Layer 4 of a small transformer language model trained on English Wikipedia (11 layers, counted from 0, width 64).
In attention head 1, each number of a token's query is one row of weights dot the token's vector x. The head spreads its attention over the tokens so far by the softmax of query dot key.

Query weights of the head. A number n stands for (n - 128) times 0.0038.
q0: 151, 103, 123, 135, 199, 169, 102, 102, 122, 143, 145, 167, 154, 107, 126, 151, 115, 141, 146, 119, 145, 84, 140, 132, 164, 131, 83, 125, 183, 120, 104, 124, 115, 120, 121, 109, 121, 146, 148, 112, 110, 99, 166, 130, 142, 97, 90, 138, 138, 179, 159, 155, 128, 141, 116, 84, 82, 151, 76, 123, 148, 99, 110, 159
q1: 127, 131, 160, 123, 183, 141, 123, 100, 114, 152, 128, 120, 131, 90, 161, 122, 149, 154, 121, 129, 183, 73, 119, 156, 149, 138, 105, 84, 142, 135, 181, 108, 181, 84, 121, 136, 143, 102, 157, 134, 147, 65, 100, 91, 162, 159, 78, 173, 95, 133, 150, 117, 170, 141, 98, 120, 85, 116, 126, 158, 135, 95, 141, 152
q2: 132, 103, 132, 104, 163, 123, 135, 125, 149, 145, 131, 115, 136, 92, 121, 137, 86, 149, 116, 126, 103, 120, 135, 111, 113, 124, 133, 145, 148, 111, 131, 90, 145, 107, 137, 134, 109, 137, 152, 107, 137, 116, 100, 107, 100, 106, 104, 168, 167, 124, 83, 98, 135, 92, 137, 125, 113, 115, 114, 123, 117, 126, 119, 136
q3: 137, 128, 139, 126, 89, 109, 135, 158, 129, 119, 160, 114, 131, 118, 167, 151, 138, 132, 94, 116, 126, 97, 98, 127, 120, 106, 164, 72, 85, 93, 141, 82, 130, 120, 78, 91, 146, 124, 124, 146, 121, 131, 97, 100, 140, 141, 120, 110, 132, 87, 122, 87, 85, 154, 153, 167, 112, 135, 127, 110, 97, 167, 163, 175
q4: 135, 101, 68, 177, 171, 116, 168, 75, 81, 198, 167, 159, 91, 124, 116, 128, 119, 117, 163, 142, 149, 79, 125, 79, 133, 150, 55, 155, 195, 190, 152, 150, 162, 136, 139, 127, 168, 144, 177, 97, 134, 123, 132, 74, 81, 106, 81, 140, 107, 157, 182, 158, 187, 160, 111, 130, 115, 126, 122, 143, 108, 95, 144, 142
q5: 132, 119, 186, 183, 94, 170, 109, 119, 84, 130, 111, 153, 138, 142, 140, 115, 168, 103, 147, 90, 205, 121, 33, 191, 114, 145, 133, 115, 147, 121, 155, 154, 155, 160, 106, 111, 122, 99, 120, 126, 135, 132, 139, 139, 185, 168, 140, 84, 105, 135, 165, 141, 118, 105, 160, 123, 120, 92, 167, 186, 150, 169, 112, 139
q6: 128, 73, 127, 124, 223, 129, 150, 59, 98, 158, 153, 165, 70, 122, 135, 99, 126, 157, 191, 104, 154, 120, 174, 104, 104, 178, 124, 117, 139, 134, 115, 105, 201, 133, 123, 118, 125, 90, 129, 118, 107, 121, 111, 97, 128, 155, 61, 159, 155, 170, 159, 164, 158, 150, 88, 105, 136, 113, 125, 95, 135, 119, 138, 155
q7: 141, 83, 152, 162, 203, 163, 148, 58, 86, 150, 196, 167, 83, 59, 185, 79, 94, 124, 166, 117, 144, 81, 169, 92, 137, 238, 74, 179, 183, 117, 120, 115, 139, 80, 83, 104, 139, 129, 167, 155, 65, 92, 115, 105, 94, 139, 61, 177, 139, 206, 156, 111, 149, 167, 98, 108, 123, 122, 127, 115, 170, 138, 123, 168
q8: 103, 146, 107, 124, 170, 149, 122, 90, 83, 132, 217, 119, 139, 106, 167, 120, 104, 169, 138, 97, 143, 148, 112, 91, 104, 147, 86, 150, 139, 112, 132, 138, 153, 74, 137, 153, 108, 160, 99, 103, 99, 68, 110, 25, 91, 158, 113, 150, 98, 129, 141, 152, 180, 115, 133, 148, 142, 118, 188, 138, 130, 142, 197, 85
q9: 103, 188, 156, 45, 29, 212, 109, 221, 190, 124, 90, 84, 203, 155, 191, 177, 80, 111, 6, 105, 110, 211, 113, 172, 104, 39, 187, 100, 28, 103, 91, 87, 99, 196, 140, 67, 45, 103, 72, 132, 135, 156, 142, 128, 150, 146, 126, 17, 90, 67, 46, 56, 91, 153, 209, 157, 172, 92, 150, 109, 120, 233, 123, 64
q10: 145, 156, 153, 155, 105, 156, 65, 144, 138, 137, 133, 166, 67, 88, 94, 110, 93, 116, 136, 100, 162, 87, 128, 130, 119, 126, 121, 162, 171, 177, 179, 89, 136, 79, 68, 92, 131, 137, 128, 136, 117, 85, 143, 97, 129, 87, 119, 151, 172, 109, 164, 131, 161, 103, 142, 164, 67, 134, 181, 191, 145, 184, 100, 113
q11: 151, 141, 113, 165, 165, 130, 129, 143, 91, 136, 109, 142, 122, 140, 79, 92, 179, 181, 142, 176, 132, 146, 151, 177, 166, 146, 169, 102, 107, 116, 168, 130, 177, 185, 177, 143, 84, 128, 181, 123, 123, 153, 108, 91, 105, 129, 109, 121, 96, 54, 104, 140, 183, 140, 78, 101, 168, 145, 164, 168, 142, 153, 146, 127
q12: 100, 156, 131, 169, 123, 61, 171, 89, 106, 153, 115, 166, 124, 180, 124, 136, 124, 106, 152, 70, 157, 198, 122, 136, 108, 80, 63, 84, 102, 175, 61, 156, 151, 148, 150, 115, 102, 55, 67, 108, 129, 151, 120, 174, 167, 167, 91, 119, 142, 100, 83, 133, 106, 169, 137, 136, 148, 186, 142, 99, 146, 92, 168, 99
q13: 146, 139, 94, 120, 157, 120, 92, 118, 129, 98, 125, 174, 139, 106, 120, 184, 190, 210, 185, 144, 141, 139, 128, 171, 143, 122, 64, 102, 135, 139, 86, 90, 136, 128, 131, 189, 67, 126, 94, 104, 122, 75, 86, 122, 111, 136, 169, 157, 123, 152, 121, 143, 216, 89, 136, 125, 116, 106, 157, 122, 169, 125, 156, 79
q14: 135, 240, 98, 119, 149, 107, 142, 137, 118, 70, 130, 127, 135, 166, 65, 123, 155, 62, 154, 144, 159, 154, 109, 190, 183, 178, 129, 95, 97, 175, 126, 184, 183, 141, 170, 118, 112, 101, 127, 115, 174, 173, 146, 125, 134, 133, 136, 99, 77, 119, 87, 158, 179, 123, 147, 103, 183, 142, 138, 144, 95, 143, 172, 121
q15: 135, 121, 120, 161, 155, 163, 63, 85, 137, 180, 116, 110, 168, 91, 120, 143, 113, 123, 150, 164, 117, 102, 137, 116, 134, 101, 130, 168, 102, 106, 135, 182, 175, 119, 127, 123, 103, 136, 115, 136, 128, 124, 122, 159, 128, 140, 134, 149, 147, 145, 122, 114, 122, 139, 87, 93, 109, 201, 159, 133, 145, 106, 64, 194
q16: 169, 70, 121, 226, 223, 150, 136, 112, 92, 201, 159, 165, 98, 61, 118, 126, 103, 143, 203, 114, 126, 119, 143, 97, 180, 127, 77, 177, 174, 204, 91, 162, 87, 137, 123, 107, 178, 170, 166, 101, 72, 141, 155, 150, 88, 75, 104, 213, 121, 218, 182, 174, 179, 174, 76, 107, 125, 162, 141, 102, 144, 97, 54, 177
q17: 153, 129, 108, 171, 206, 105, 131, 104, 117, 118, 118, 149, 114, 91, 103, 80, 113, 161, 214, 148, 151, 125, 131, 76, 158, 189, 85, 171, 149, 173, 151, 165, 138, 100, 140, 130, 148, 146, 148, 104, 122, 106, 141, 142, 132, 96, 138, 164, 128, 198, 194, 169, 182, 159, 77, 114, 153, 148, 125, 156, 148, 112, 86, 147
q18: 160, 92, 139, 204, 186, 96, 132, 95, 72, 195, 147, 155, 78, 84, 149, 113, 121, 166, 191, 153, 148, 99, 92, 82, 158, 176, 76, 141, 157, 183, 176, 137, 186, 102, 112, 150, 185, 163, 196, 106, 138, 128, 105, 102, 142, 73, 93, 167, 110, 171, 139, 166, 218, 171, 104, 105, 129, 124, 148, 128, 149, 112, 105, 155
q19: 132, 110, 126, 156, 186, 96, 119, 81, 65, 124, 165, 137, 100, 92, 112, 101, 144, 154, 182, 161, 169, 109, 141, 114, 154, 176, 99, 132, 183, 152, 160, 133, 151, 141, 133, 168, 180, 143, 111, 110, 139, 84, 109, 115, 170, 135, 111, 158, 70, 180, 178, 163, 194, 152, 119, 160, 132, 141, 149, 170, 109, 120, 156, 138
q20: 132, 121, 170, 136, 115, 133, 113, 185, 172, 158, 91, 125, 123, 136, 120, 156, 145, 128, 90, 104, 128, 122, 113, 140, 152, 78, 140, 123, 106, 152, 141, 87, 123, 150, 118, 105, 117, 97, 170, 91, 137, 141, 160, 125, 134, 126, 102, 87, 115, 90, 159, 140, 118, 125, 143, 154, 93, 114, 104, 117, 122, 150, 125, 147
q21: 103, 147, 136, 99, 60, 132, 145, 173, 169, 162, 106, 87, 108, 143, 180, 121, 92, 118, 78, 81, 93, 142, 98, 137, 126, 135, 160, 162, 111, 98, 107, 117, 93, 151, 105, 85, 142, 125, 103, 147, 90, 149, 116, 150, 102, 113, 161, 103, 151, 102, 127, 95, 70, 114, 124, 162, 87, 160, 101, 68, 121, 166, 129, 95
q22: 117, 124, 138, 123, 92, 127, 124, 170, 138, 177, 102, 118, 139, 138, 134, 219, 108, 148, 147, 176, 113, 125, 100, 157, 136, 87, 167, 119, 92, 115, 118, 120, 129, 114, 99, 100, 155, 182, 116, 141, 76, 176, 158, 107, 107, 117, 156, 115, 158, 113, 88, 107, 74, 113, 123, 163, 91, 148, 149, 109, 107, 151, 101, 97
q23: 111, 128, 119, 94, 112, 145, 87, 184, 146, 115, 110, 131, 112, 117, 130, 163, 103, 114, 124, 151, 125, 132, 118, 172, 147, 131, 139, 122, 85, 127, 135, 174, 132, 128, 117, 118, 140, 181, 139, 157, 93, 120, 143, 109, 85, 132, 145, 103, 144, 139, 146, 80, 128, 119, 129, 141, 126, 120, 144, 153, 127, 137, 118, 111
q24: 112, 108, 75, 148, 153, 117, 112, 147, 101, 98, 146, 174, 98, 58, 116, 129, 121, 168, 158, 130, 138, 108, 72, 132, 145, 176, 107, 140, 125, 129, 147, 183, 157, 86, 130, 121, 133, 134, 117, 142, 81, 83, 179, 116, 119, 184, 166, 133, 136, 97, 145, 133, 187, 92, 193, 147, 120, 91, 135, 152, 107, 163, 153, 94
q25: 104, 130, 143, 93, 98, 138, 148, 124, 103, 110, 113, 123, 157, 142, 140, 103, 137, 103, 158, 116, 106, 129, 153, 116, 100, 132, 125, 114, 119, 138, 143, 109, 135, 128, 177, 111, 129, 104, 98, 97, 153, 109, 129, 154, 144, 111, 121, 116, 120, 102, 115, 145, 122, 147, 150, 92, 143, 94, 115, 124, 132, 124, 182, 138
q26: 130, 148, 106, 68, 96, 149, 149, 95, 173, 115, 134, 144, 122, 170, 94, 177, 162, 160, 194, 157, 98, 88, 166, 129, 90, 168, 86, 125, 172, 64, 122, 132, 165, 81, 127, 123, 107, 91, 102, 116, 140, 118, 114, 192, 158, 99, 114, 135, 223, 122, 113, 100, 127, 104, 155, 98, 146, 120, 114, 130, 159, 110, 94, 124
q27: 130, 135, 41, 93, 116, 174, 110, 156, 148, 115, 152, 91, 191, 75, 106, 124, 94, 186, 112, 182, 134, 90, 142, 148, 132, 134, 130, 183, 145, 107, 135, 195, 128, 127, 157, 130, 156, 185, 135, 111, 125, 116, 117, 121, 85, 110, 126, 116, 154, 122, 110, 102, 128, 117, 166, 96, 146, 144, 116, 173, 98, 118, 151, 140
q28: 202, 126, 123, 106, 140, 182, 127, 157, 61, 101, 165, 103, 129, 137, 140, 179, 130, 100, 105, 25, 86, 87, 72, 128, 100, 136, 112, 170, 189, 160, 84, 158, 103, 138, 165, 153, 87, 188, 152, 112, 120, 193, 164, 65, 132, 160, 105, 149, 20, 81, 144, 110, 131, 138, 165, 165, 154, 114, 94, 188, 192, 128, 101, 115
q29: 109, 89, 127, 179, 165, 140, 103, 116, 154, 102, 196, 169, 134, 59, 134, 200, 75, 113, 120, 114, 179, 152, 71, 160, 69, 77, 88, 165, 115, 162, 70, 195, 140, 151, 142, 128, 113, 140, 111, 104, 142, 113, 135, 118, 81, 174, 71, 146, 126, 186, 114, 114, 149, 130, 209, 162, 70, 124, 101, 126, 121, 107, 129, 166
q30: 143, 151, 61, 123, 124, 106, 107, 171, 141, 121, 174, 185, 89, 144, 103, 124, 101, 184, 135, 117, 102, 94, 141, 112, 132, 147, 112, 145, 95, 146, 164, 179, 90, 94, 144, 139, 87, 130, 130, 147, 67, 160, 138, 97, 125, 128, 142, 98, 138, 66, 193, 61, 176, 47, 131, 143, 190, 142, 158, 197, 165, 160, 101, 71
q31: 123, 197, 107, 154, 77, 112, 130, 138, 99, 147, 152, 123, 102, 149, 90, 126, 72, 77, 109, 112, 105, 163, 120, 118, 67, 160, 105, 159, 136, 171, 165, 174, 142, 129, 140, 104, 111, 104, 149, 98, 155, 154, 169, 170, 149, 54, 145, 112, 117, 83, 111, 106, 129, 104, 164, 199, 159, 150, 150, 145, 138, 162, 125, 123

Each question shows a short text with each token's key, already scaled and adjusted for position as the last token sees it. A number n stands for (n - 128) times 0.0092.

Then comes the last token's vector x. A number n stands for (n - 128) times 0.046.

0 " were": 112, 95, 168, 154, 126, 105, 135, 128, 160, 92, 141, 130, 116, 123, 144, 103, 151, 114, 111, 126, 90, 106, 90, 77, 130, 220, 152, 121, 122, 73, 166, 161
1 " set": 79, 118, 175, 145, 126, 72, 135, 131, 165, 101, 131, 123, 140, 130, 124, 105, 141, 97, 89, 148, 68, 84, 70, 68, 127, 227, 161, 140, 100, 88, 164, 154
2 " into": 82, 125, 167, 138, 130, 96, 142, 129, 154, 95, 102, 123, 115, 111, 142, 111, 108, 101, 114, 168, 74, 99, 109, 79, 96, 200, 129, 156, 154, 88, 133, 131
3 " the": 134, 154, 168, 132, 157, 111, 135, 133, 146, 83, 118, 96, 133, 103, 109, 108, 78, 112, 130, 148, 76, 105, 97, 71, 111, 214, 155, 125, 121, 100, 148, 126
4 " wall": 168, 165, 168, 131, 161, 104, 147, 141, 172, 82, 149, 123, 146, 135, 125, 106, 98, 122, 163, 149, 97, 110, 74, 66, 133, 194, 164, 113, 114, 107, 171, 177
5 "s": 166, 126, 131, 127, 144, 106, 143, 127, 145, 79, 149, 100, 96, 118, 124, 84, 168, 150, 149, 138, 113, 128, 75, 94, 147, 215, 172, 130, 143, 120, 140, 144
6 " of": 126, 120, 120, 107, 160, 120, 138, 131, 145, 87, 123, 118, 114, 94, 113, 121, 177, 159, 151, 135, 121, 127, 116, 98, 107, 201, 134, 126, 154, 114, 148, 143
x: 162, 113, 147, 106, 93, 42, 168, 90, 118, 131, 101, 168, 107, 156, 169, 125, 115, 151, 196, 100, 115, 154, 108, 132, 129, 167, 100, 130, 146, 132, 122, 104, 147, 141, 129, 140, 157, 127, 145, 113, 148, 128, 111, 136, 131, 130, 93, 146, 133, 115, 118, 138, 164, 114, 124, 115, 130, 115, 120, 132, 103, 142, 118, 127
To which token does the last token give the most attention? 4 " wall"

0 " African": 142, 108, 164, 159, 147, 138, 136, 145, 159, 89, 113, 98, 137, 121, 90, 98, 163, 100, 109, 127, 92, 138, 105, 61, 84, 164, 136, 78, 144, 88, 132, 123
1 " route": 108, 102, 156, 150, 118, 101, 137, 150, 156, 104, 125, 138, 160, 145, 124, 92, 123, 130, 94, 127, 76, 104, 86, 69, 126, 178, 172, 116, 133, 95, 170, 162
2 " to": 95, 128, 161, 144, 136, 117, 123, 142, 147, 93, 127, 120, 108, 109, 123, 94, 99, 100, 137, 155, 82, 102, 88, 82, 120, 202, 120, 126, 154, 106, 137, 113
3 " Robert": 146, 162, 163, 142, 160, 90, 141, 144, 150, 92, 122, 94, 124, 100, 79, 94, 72, 107, 169, 151, 89, 96, 80, 63, 95, 203, 120, 114, 113, 118, 130, 139
4 "s": 184, 130, 137, 127, 136, 104, 136, 126, 133, 83, 147, 88, 91, 116, 115, 86, 122, 149, 143, 141, 106, 132, 79, 108, 154, 206, 180, 139, 140, 125, 140, 136
5 " Field": 190, 154, 166, 107, 162, 84, 144, 156, 162, 90, 137, 82, 147, 131, 74, 111, 164, 135, 140, 153, 70, 84, 81, 75, 130, 200, 173, 131, 134, 116, 158, 157
6 ",": 121, 136, 126, 127, 146, 103, 126, 137, 137, 109, 133, 106, 111, 122, 105, 78, 184, 129, 154, 135, 114, 119, 113, 94, 133, 213, 144, 135, 149, 111, 137, 129
x: 108, 101, 115, 128, 124, 31, 153, 75, 114, 143, 126, 125, 94, 144, 147, 112, 112, 92, 117, 113, 114, 117, 122, 153, 98, 168, 109, 99, 148, 116, 119, 137, 138, 116, 130, 130, 164, 117, 129, 133, 125, 142, 134, 92, 92, 114, 109, 148, 158, 113, 156, 158, 122, 139, 118, 138, 127, 120, 107, 116, 106, 114, 141, 83
To which token does the last token give the most attention? 3 " Robert"

0 " known": 92, 137, 142, 131, 134, 89, 156, 125, 157, 100, 101, 108, 122, 101, 160, 118, 138, 102, 105, 149, 82, 94, 72, 80, 80, 224, 148, 134, 88, 84, 108, 139
1 " as": 84, 120, 169, 159, 152, 128, 143, 127, 145, 97, 106, 135, 138, 86, 145, 139, 133, 123, 136, 142, 93, 117, 97, 89, 95, 185, 130, 134, 125, 104, 120, 118
2 " Sol": 86, 179, 162, 173, 147, 111, 138, 134, 168, 95, 112, 83, 132, 101, 88, 119, 58, 99, 163, 174, 97, 82, 77, 76, 97, 233, 145, 111, 104, 119, 105, 127
3 "uch": 157, 169, 144, 134, 148, 113, 138, 117, 151, 91, 145, 96, 113, 101, 98, 131, 78, 149, 156, 149, 129, 120, 100, 117, 105, 198, 149, 119, 88, 116, 88, 128
4 " Air": 180, 171, 144, 130, 166, 121, 140, 150, 158, 93, 136, 78, 149, 104, 86, 110, 90, 129, 163, 191, 94, 87, 72, 88, 129, 185, 163, 121, 145, 134, 131, 153
5 "field": 169, 133, 147, 133, 153, 99, 135, 132, 159, 87, 149, 87, 131, 119, 79, 105, 178, 135, 155, 141, 116, 139, 118, 113, 128, 170, 184, 115, 120, 101, 132, 156
6 ")": 91, 134, 145, 123, 142, 95, 130, 135, 147, 106, 130, 101, 115, 135, 120, 133, 179, 149, 161, 128, 122, 132, 98, 99, 116, 202, 170, 158, 91, 112, 109, 147
x: 134, 107, 103, 114, 187, 80, 113, 97, 126, 130, 124, 97, 90, 122, 84, 112, 170, 96, 147, 121, 113, 147, 126, 154, 95, 140, 140, 103, 125, 134, 110, 137, 144, 107, 97, 117, 164, 103, 109, 135, 104, 129, 114, 134, 95, 157, 152, 121, 128, 133, 116, 117, 140, 113, 115, 97, 134, 118, 74, 123, 132, 102, 173, 114
Which token does the last token look at most, and with what share of its attention? 0 " known", with about 50%

0 "ac": 85, 167, 144, 117, 116, 135, 149, 146, 143, 105, 160, 112, 93, 115, 123, 135, 153, 86, 148, 147, 114, 140, 108, 132, 126, 168, 126, 145, 145, 110, 134, 141
1 "ing": 59, 130, 141, 126, 132, 108, 143, 141, 156, 85, 133, 103, 130, 116, 124, 120, 121, 105, 124, 156, 95, 140, 110, 102, 130, 190, 175, 133, 160, 98, 155, 142
2 " in": 74, 143, 176, 157, 145, 113, 137, 132, 159, 93, 129, 127, 106, 111, 121, 106, 89, 95, 150, 189, 83, 96, 95, 85, 110, 220, 121, 145, 147, 88, 150, 145
3 "dic": 180, 178, 145, 135, 138, 106, 135, 133, 162, 91, 149, 113, 124, 99, 100, 117, 82, 134, 159, 154, 87, 118, 85, 86, 126, 216, 140, 141, 140, 90, 170, 165
4 "t": 200, 139, 127, 95, 127, 102, 144, 137, 165, 87, 100, 114, 99, 121, 124, 107, 145, 173, 143, 170, 108, 125, 85, 110, 123, 205, 149, 156, 150, 120, 125, 132
5 "ment": 157, 130, 141, 127, 131, 118, 161, 144, 147, 94, 144, 111, 127, 138, 98, 124, 187, 144, 158, 135, 113, 137, 89, 95, 133, 182, 179, 125, 125, 117, 134, 146
6 " from": 146, 138, 123, 115, 163, 136, 150, 143, 150, 92, 129, 120, 131, 130, 124, 122, 169, 138, 159, 157, 92, 117, 122, 99, 136, 188, 154, 138, 129, 107, 148, 127
x: 137, 96, 129, 103, 68, 40, 194, 112, 137, 112, 124, 150, 118, 105, 150, 117, 137, 133, 195, 133, 117, 149, 118, 118, 95, 158, 138, 94, 162, 123, 141, 109, 124, 137, 143, 126, 137, 100, 167, 99, 138, 139, 133, 139, 116, 150, 97, 136, 126, 131, 115, 128, 117, 111, 121, 155, 121, 115, 95, 139, 116, 129, 124, 112
To which token does the last token give the most attention? 2 " in"

0 " Egypt": 122, 97, 151, 172, 131, 126, 140, 166, 168, 82, 137, 76, 132, 121, 84, 116, 177, 105, 105, 155, 79, 127, 90, 89, 103, 190, 148, 110, 141, 114, 129, 138
1 ".": 42, 166, 175, 125, 146, 104, 131, 138, 128, 104, 131, 132, 112, 122, 146, 97, 89, 132, 125, 148, 118, 148, 115, 94, 111, 198, 127, 139, 137, 99, 168, 154
2 " The": 73, 150, 176, 145, 158, 118, 138, 144, 149, 72, 132, 84, 126, 92, 90, 120, 85, 91, 123, 161, 68, 105, 88, 65, 99, 217, 148, 121, 114, 96, 147, 129
3 " airport": 146, 117, 179, 151, 148, 81, 131, 137, 155, 88, 138, 109, 165, 124, 126, 96, 79, 107, 115, 142, 82, 99, 87, 72, 106, 191, 163, 97, 116, 80, 143, 144
4 " serve": 183, 171, 196, 163, 155, 92, 156, 138, 158, 104, 120, 122, 153, 104, 140, 102, 127, 114, 160, 162, 58, 61, 100, 61, 96, 210, 123, 120, 95, 87, 124, 122
5 "s": 169, 130, 138, 123, 153, 100, 155, 129, 149, 71, 144, 100, 87, 94, 136, 95, 190, 162, 157, 150, 107, 115, 62, 92, 127, 235, 177, 150, 133, 104, 126, 142
6 " as": 126, 142, 123, 131, 166, 114, 126, 122, 140, 96, 125, 125, 127, 79, 130, 122, 191, 142, 174, 169, 102, 106, 99, 88, 103, 198, 134, 144, 132, 90, 130, 127
x: 112, 102, 137, 148, 106, 69, 194, 97, 160, 121, 118, 158, 108, 158, 152, 102, 107, 164, 179, 120, 122, 100, 116, 116, 108, 167, 117, 123, 149, 144, 171, 107, 131, 115, 149, 106, 145, 133, 88, 147, 132, 142, 154, 136, 114, 106, 134, 137, 124, 119, 118, 121, 95, 98, 108, 123, 143, 83, 111, 133, 132, 96, 124, 127
To which token does the last token give the most attention? 2 " The"

0 " ": 122, 102, 146, 143, 143, 143, 120, 141, 146, 110, 131, 135, 116, 119, 161, 94, 165, 98, 125, 164, 102, 110, 89, 93, 115, 197, 128, 126, 181, 104, 181, 163
1 "Transport": 92, 107, 156, 154, 133, 91, 127, 142, 141, 84, 132, 88, 167, 115, 105, 105, 140, 110, 100, 137, 71, 95, 83, 63, 122, 172, 169, 86, 126, 105, 121, 150
2 " Command": 102, 135, 182, 153, 145, 96, 155, 149, 160, 86, 128, 110, 160, 113, 121, 133, 69, 107, 130, 144, 89, 103, 69, 70, 105, 181, 186, 111, 108, 107, 133, 176
3 " air": 114, 158, 173, 150, 140, 103, 129, 132, 162, 91, 137, 89, 142, 130, 116, 80, 77, 90, 147, 189, 81, 90, 74, 67, 126, 201, 147, 110, 148, 101, 133, 149
4 " car": 182, 175, 154, 121, 130, 105, 137, 143, 154, 101, 160, 91, 143, 145, 126, 119, 118, 138, 164, 179, 68, 79, 64, 85, 152, 217, 154, 141, 109, 131, 160, 157
5 "go": 147, 129, 118, 107, 137, 114, 145, 150, 158, 106, 155, 92, 122, 129, 100, 137, 183, 182, 147, 147, 106, 111, 115, 127, 148, 194, 157, 129, 138, 127, 141, 142
6 " and": 103, 127, 105, 107, 134, 120, 130, 131, 142, 116, 142, 124, 106, 129, 117, 111, 179, 156, 156, 140, 113, 114, 111, 102, 135, 209, 136, 151, 148, 107, 146, 122
x: 130, 115, 129, 127, 128, 43, 222, 97, 92, 103, 135, 122, 96, 113, 113, 121, 126, 150, 145, 119, 119, 115, 144, 126, 111, 122, 90, 134, 155, 152, 114, 127, 142, 112, 112, 98, 167, 146, 142, 151, 136, 136, 155, 122, 129, 146, 114, 150, 132, 139, 134, 154, 125, 116, 155, 152, 144, 107, 147, 94, 130, 130, 151, 127
To which token does the last token give the most attention? 3 " air"

0 " airport": 103, 113, 140, 153, 120, 71, 126, 134, 150, 99, 138, 106, 150, 123, 128, 97, 156, 139, 81, 132, 78, 102, 87, 79, 109, 190, 168, 115, 112, 76, 142, 135
1 " in": 64, 132, 178, 161, 133, 99, 132, 128, 157, 97, 133, 123, 91, 103, 125, 109, 144, 91, 130, 184, 79, 94, 87, 90, 98, 228, 135, 158, 142, 83, 146, 140
2 " the": 92, 155, 161, 128, 145, 108, 129, 130, 140, 86, 125, 88, 115, 89, 104, 113, 89, 106, 115, 154, 72, 107, 96, 88, 108, 219, 167, 145, 120, 104, 145, 125
3 " Middle": 134, 163, 160, 127, 161, 107, 130, 141, 155, 86, 124, 85, 118, 97, 114, 87, 68, 108, 144, 184, 75, 76, 84, 55, 81, 205, 141, 115, 149, 101, 119, 134
4 " East": 203, 164, 171, 142, 150, 100, 130, 149, 157, 88, 118, 107, 128, 110, 117, 92, 101, 127, 162, 180, 88, 113, 95, 73, 100, 181, 176, 121, 137, 115, 119, 144
5 " in": 192, 157, 140, 120, 157, 115, 133, 133, 158, 89, 128, 119, 96, 99, 117, 108, 167, 151, 179, 192, 88, 92, 94, 86, 92, 217, 131, 145, 146, 92, 141, 135
6 " terms": 87, 110, 132, 127, 134, 114, 149, 132, 143, 93, 151, 129, 127, 139, 161, 103, 183, 139, 171, 142, 104, 117, 68, 88, 129, 211, 162, 124, 124, 96, 122, 147
x: 129, 81, 130, 139, 164, 80, 137, 103, 136, 137, 130, 147, 87, 117, 120, 79, 142, 163, 127, 160, 144, 94, 149, 115, 139, 181, 123, 141, 148, 170, 153, 123, 114, 114, 130, 119, 149, 158, 116, 137, 123, 140, 109, 135, 54, 141, 148, 105, 137, 87, 148, 121, 139, 94, 105, 137, 138, 147, 102, 146, 136, 110, 165, 112
To which token does the last token give the most attention? 5 " in"

0 " Da": 93, 123, 159, 163, 130, 99, 111, 118, 156, 108, 139, 86, 119, 76, 108, 124, 173, 50, 150, 186, 104, 99, 77, 112, 105, 208, 100, 111, 116, 132, 116, 130
1 "kar": 75, 178, 144, 120, 139, 107, 145, 140, 164, 101, 128, 97, 89, 106, 73, 152, 101, 91, 155, 150, 125, 141, 98, 139, 105, 177, 134, 121, 128, 132, 118, 114
2 " Airport": 96, 123, 166, 141, 125, 85, 128, 137, 155, 92, 141, 79, 170, 130, 104, 111, 97, 102, 113, 144, 71, 92, 81, 85, 124, 188, 165, 90, 101, 128, 109, 136
3 ",": 138, 133, 147, 130, 129, 103, 120, 135, 129, 113, 140, 99, 107, 114, 98, 87, 73, 119, 137, 134, 108, 122, 120, 105, 129, 205, 147, 141, 141, 129, 114, 111
4 " in": 189, 164, 158, 127, 142, 103, 135, 131, 154, 96, 134, 115, 93, 107, 117, 103, 98, 133, 170, 192, 78, 86, 88, 89, 105, 222, 133, 151, 144, 98, 143, 135
5 " French": 190, 150, 146, 138, 152, 94, 127, 132, 139, 77, 147, 59, 127, 109, 84, 86, 144, 153, 166, 172, 107, 121, 94, 84, 101, 184, 152, 93, 129, 108, 125, 147
6 " West": 140, 150, 140, 126, 153, 103, 123, 145, 148, 89, 125, 91, 125, 115, 100, 86, 203, 154, 176, 190, 99, 112, 105, 72, 115, 185, 157, 125, 119, 132, 101, 135
x: 145, 84, 139, 139, 156, 98, 123, 133, 111, 139, 102, 159, 150, 94, 118, 166, 134, 132, 133, 108, 106, 102, 115, 104, 119, 130, 117, 78, 186, 90, 137, 103, 112, 99, 139, 128, 126, 112, 110, 138, 123, 139, 98, 119, 163, 112, 135, 95, 149, 123, 158, 144, 159, 141, 108, 107, 88, 127, 83, 112, 138, 144, 150, 78
Which token does the last token look at most, and with what share of its attention? 5 " French", with about 70%

0 " in": 110, 110, 179, 177, 135, 106, 137, 132, 160, 91, 125, 125, 101, 104, 117, 115, 198, 99, 113, 174, 78, 99, 92, 87, 97, 227, 124, 150, 136, 83, 144, 142
1 " the": 77, 132, 159, 136, 143, 114, 134, 136, 142, 80, 118, 96, 127, 100, 105, 115, 142, 100, 104, 144, 73, 116, 96, 79, 112, 214, 163, 131, 118, 102, 150, 127
2 " F": 85, 189, 167, 142, 138, 116, 131, 130, 161, 101, 127, 101, 136, 90, 153, 124, 28, 120, 152, 196, 91, 104, 83, 80, 107, 236, 134, 137, 104, 122, 112, 166
3 "ang": 170, 184, 147, 121, 142, 108, 152, 146, 199, 94, 112, 89, 114, 106, 80, 155, 55, 142, 139, 153, 101, 130, 116, 114, 88, 196, 162, 111, 153, 120, 114, 125
4 "s": 197, 134, 137, 128, 145, 111, 137, 122, 137, 78, 140, 86, 94, 96, 106, 110, 112, 154, 140, 144, 123, 135, 88, 119, 131, 201, 176, 135, 136, 140, 109, 128
5 "han": 168, 160, 129, 139, 159, 103, 135, 136, 176, 94, 146, 80, 101, 91, 65, 127, 192, 174, 162, 150, 109, 102, 96, 123, 85, 207, 133, 109, 139, 107, 122, 111
6 " complex": 127, 131, 153, 140, 146, 100, 132, 140, 153, 89, 154, 128, 143, 121, 92, 111, 190, 131, 163, 148, 97, 110, 83, 85, 120, 179, 156, 113, 111, 82, 146, 148
x: 147, 82, 156, 142, 116, 97, 107, 99, 122, 98, 117, 154, 129, 119, 120, 120, 161, 120, 126, 154, 137, 129, 143, 100, 141, 152, 129, 121, 151, 119, 140, 150, 142, 103, 126, 97, 206, 114, 118, 97, 136, 128, 75, 132, 127, 131, 124, 99, 154, 82, 153, 172, 122, 126, 150, 142, 120, 131, 123, 134, 170, 128, 147, 118
Which two tokens does the last token look at most, in order? 2 " F", 6 " complex"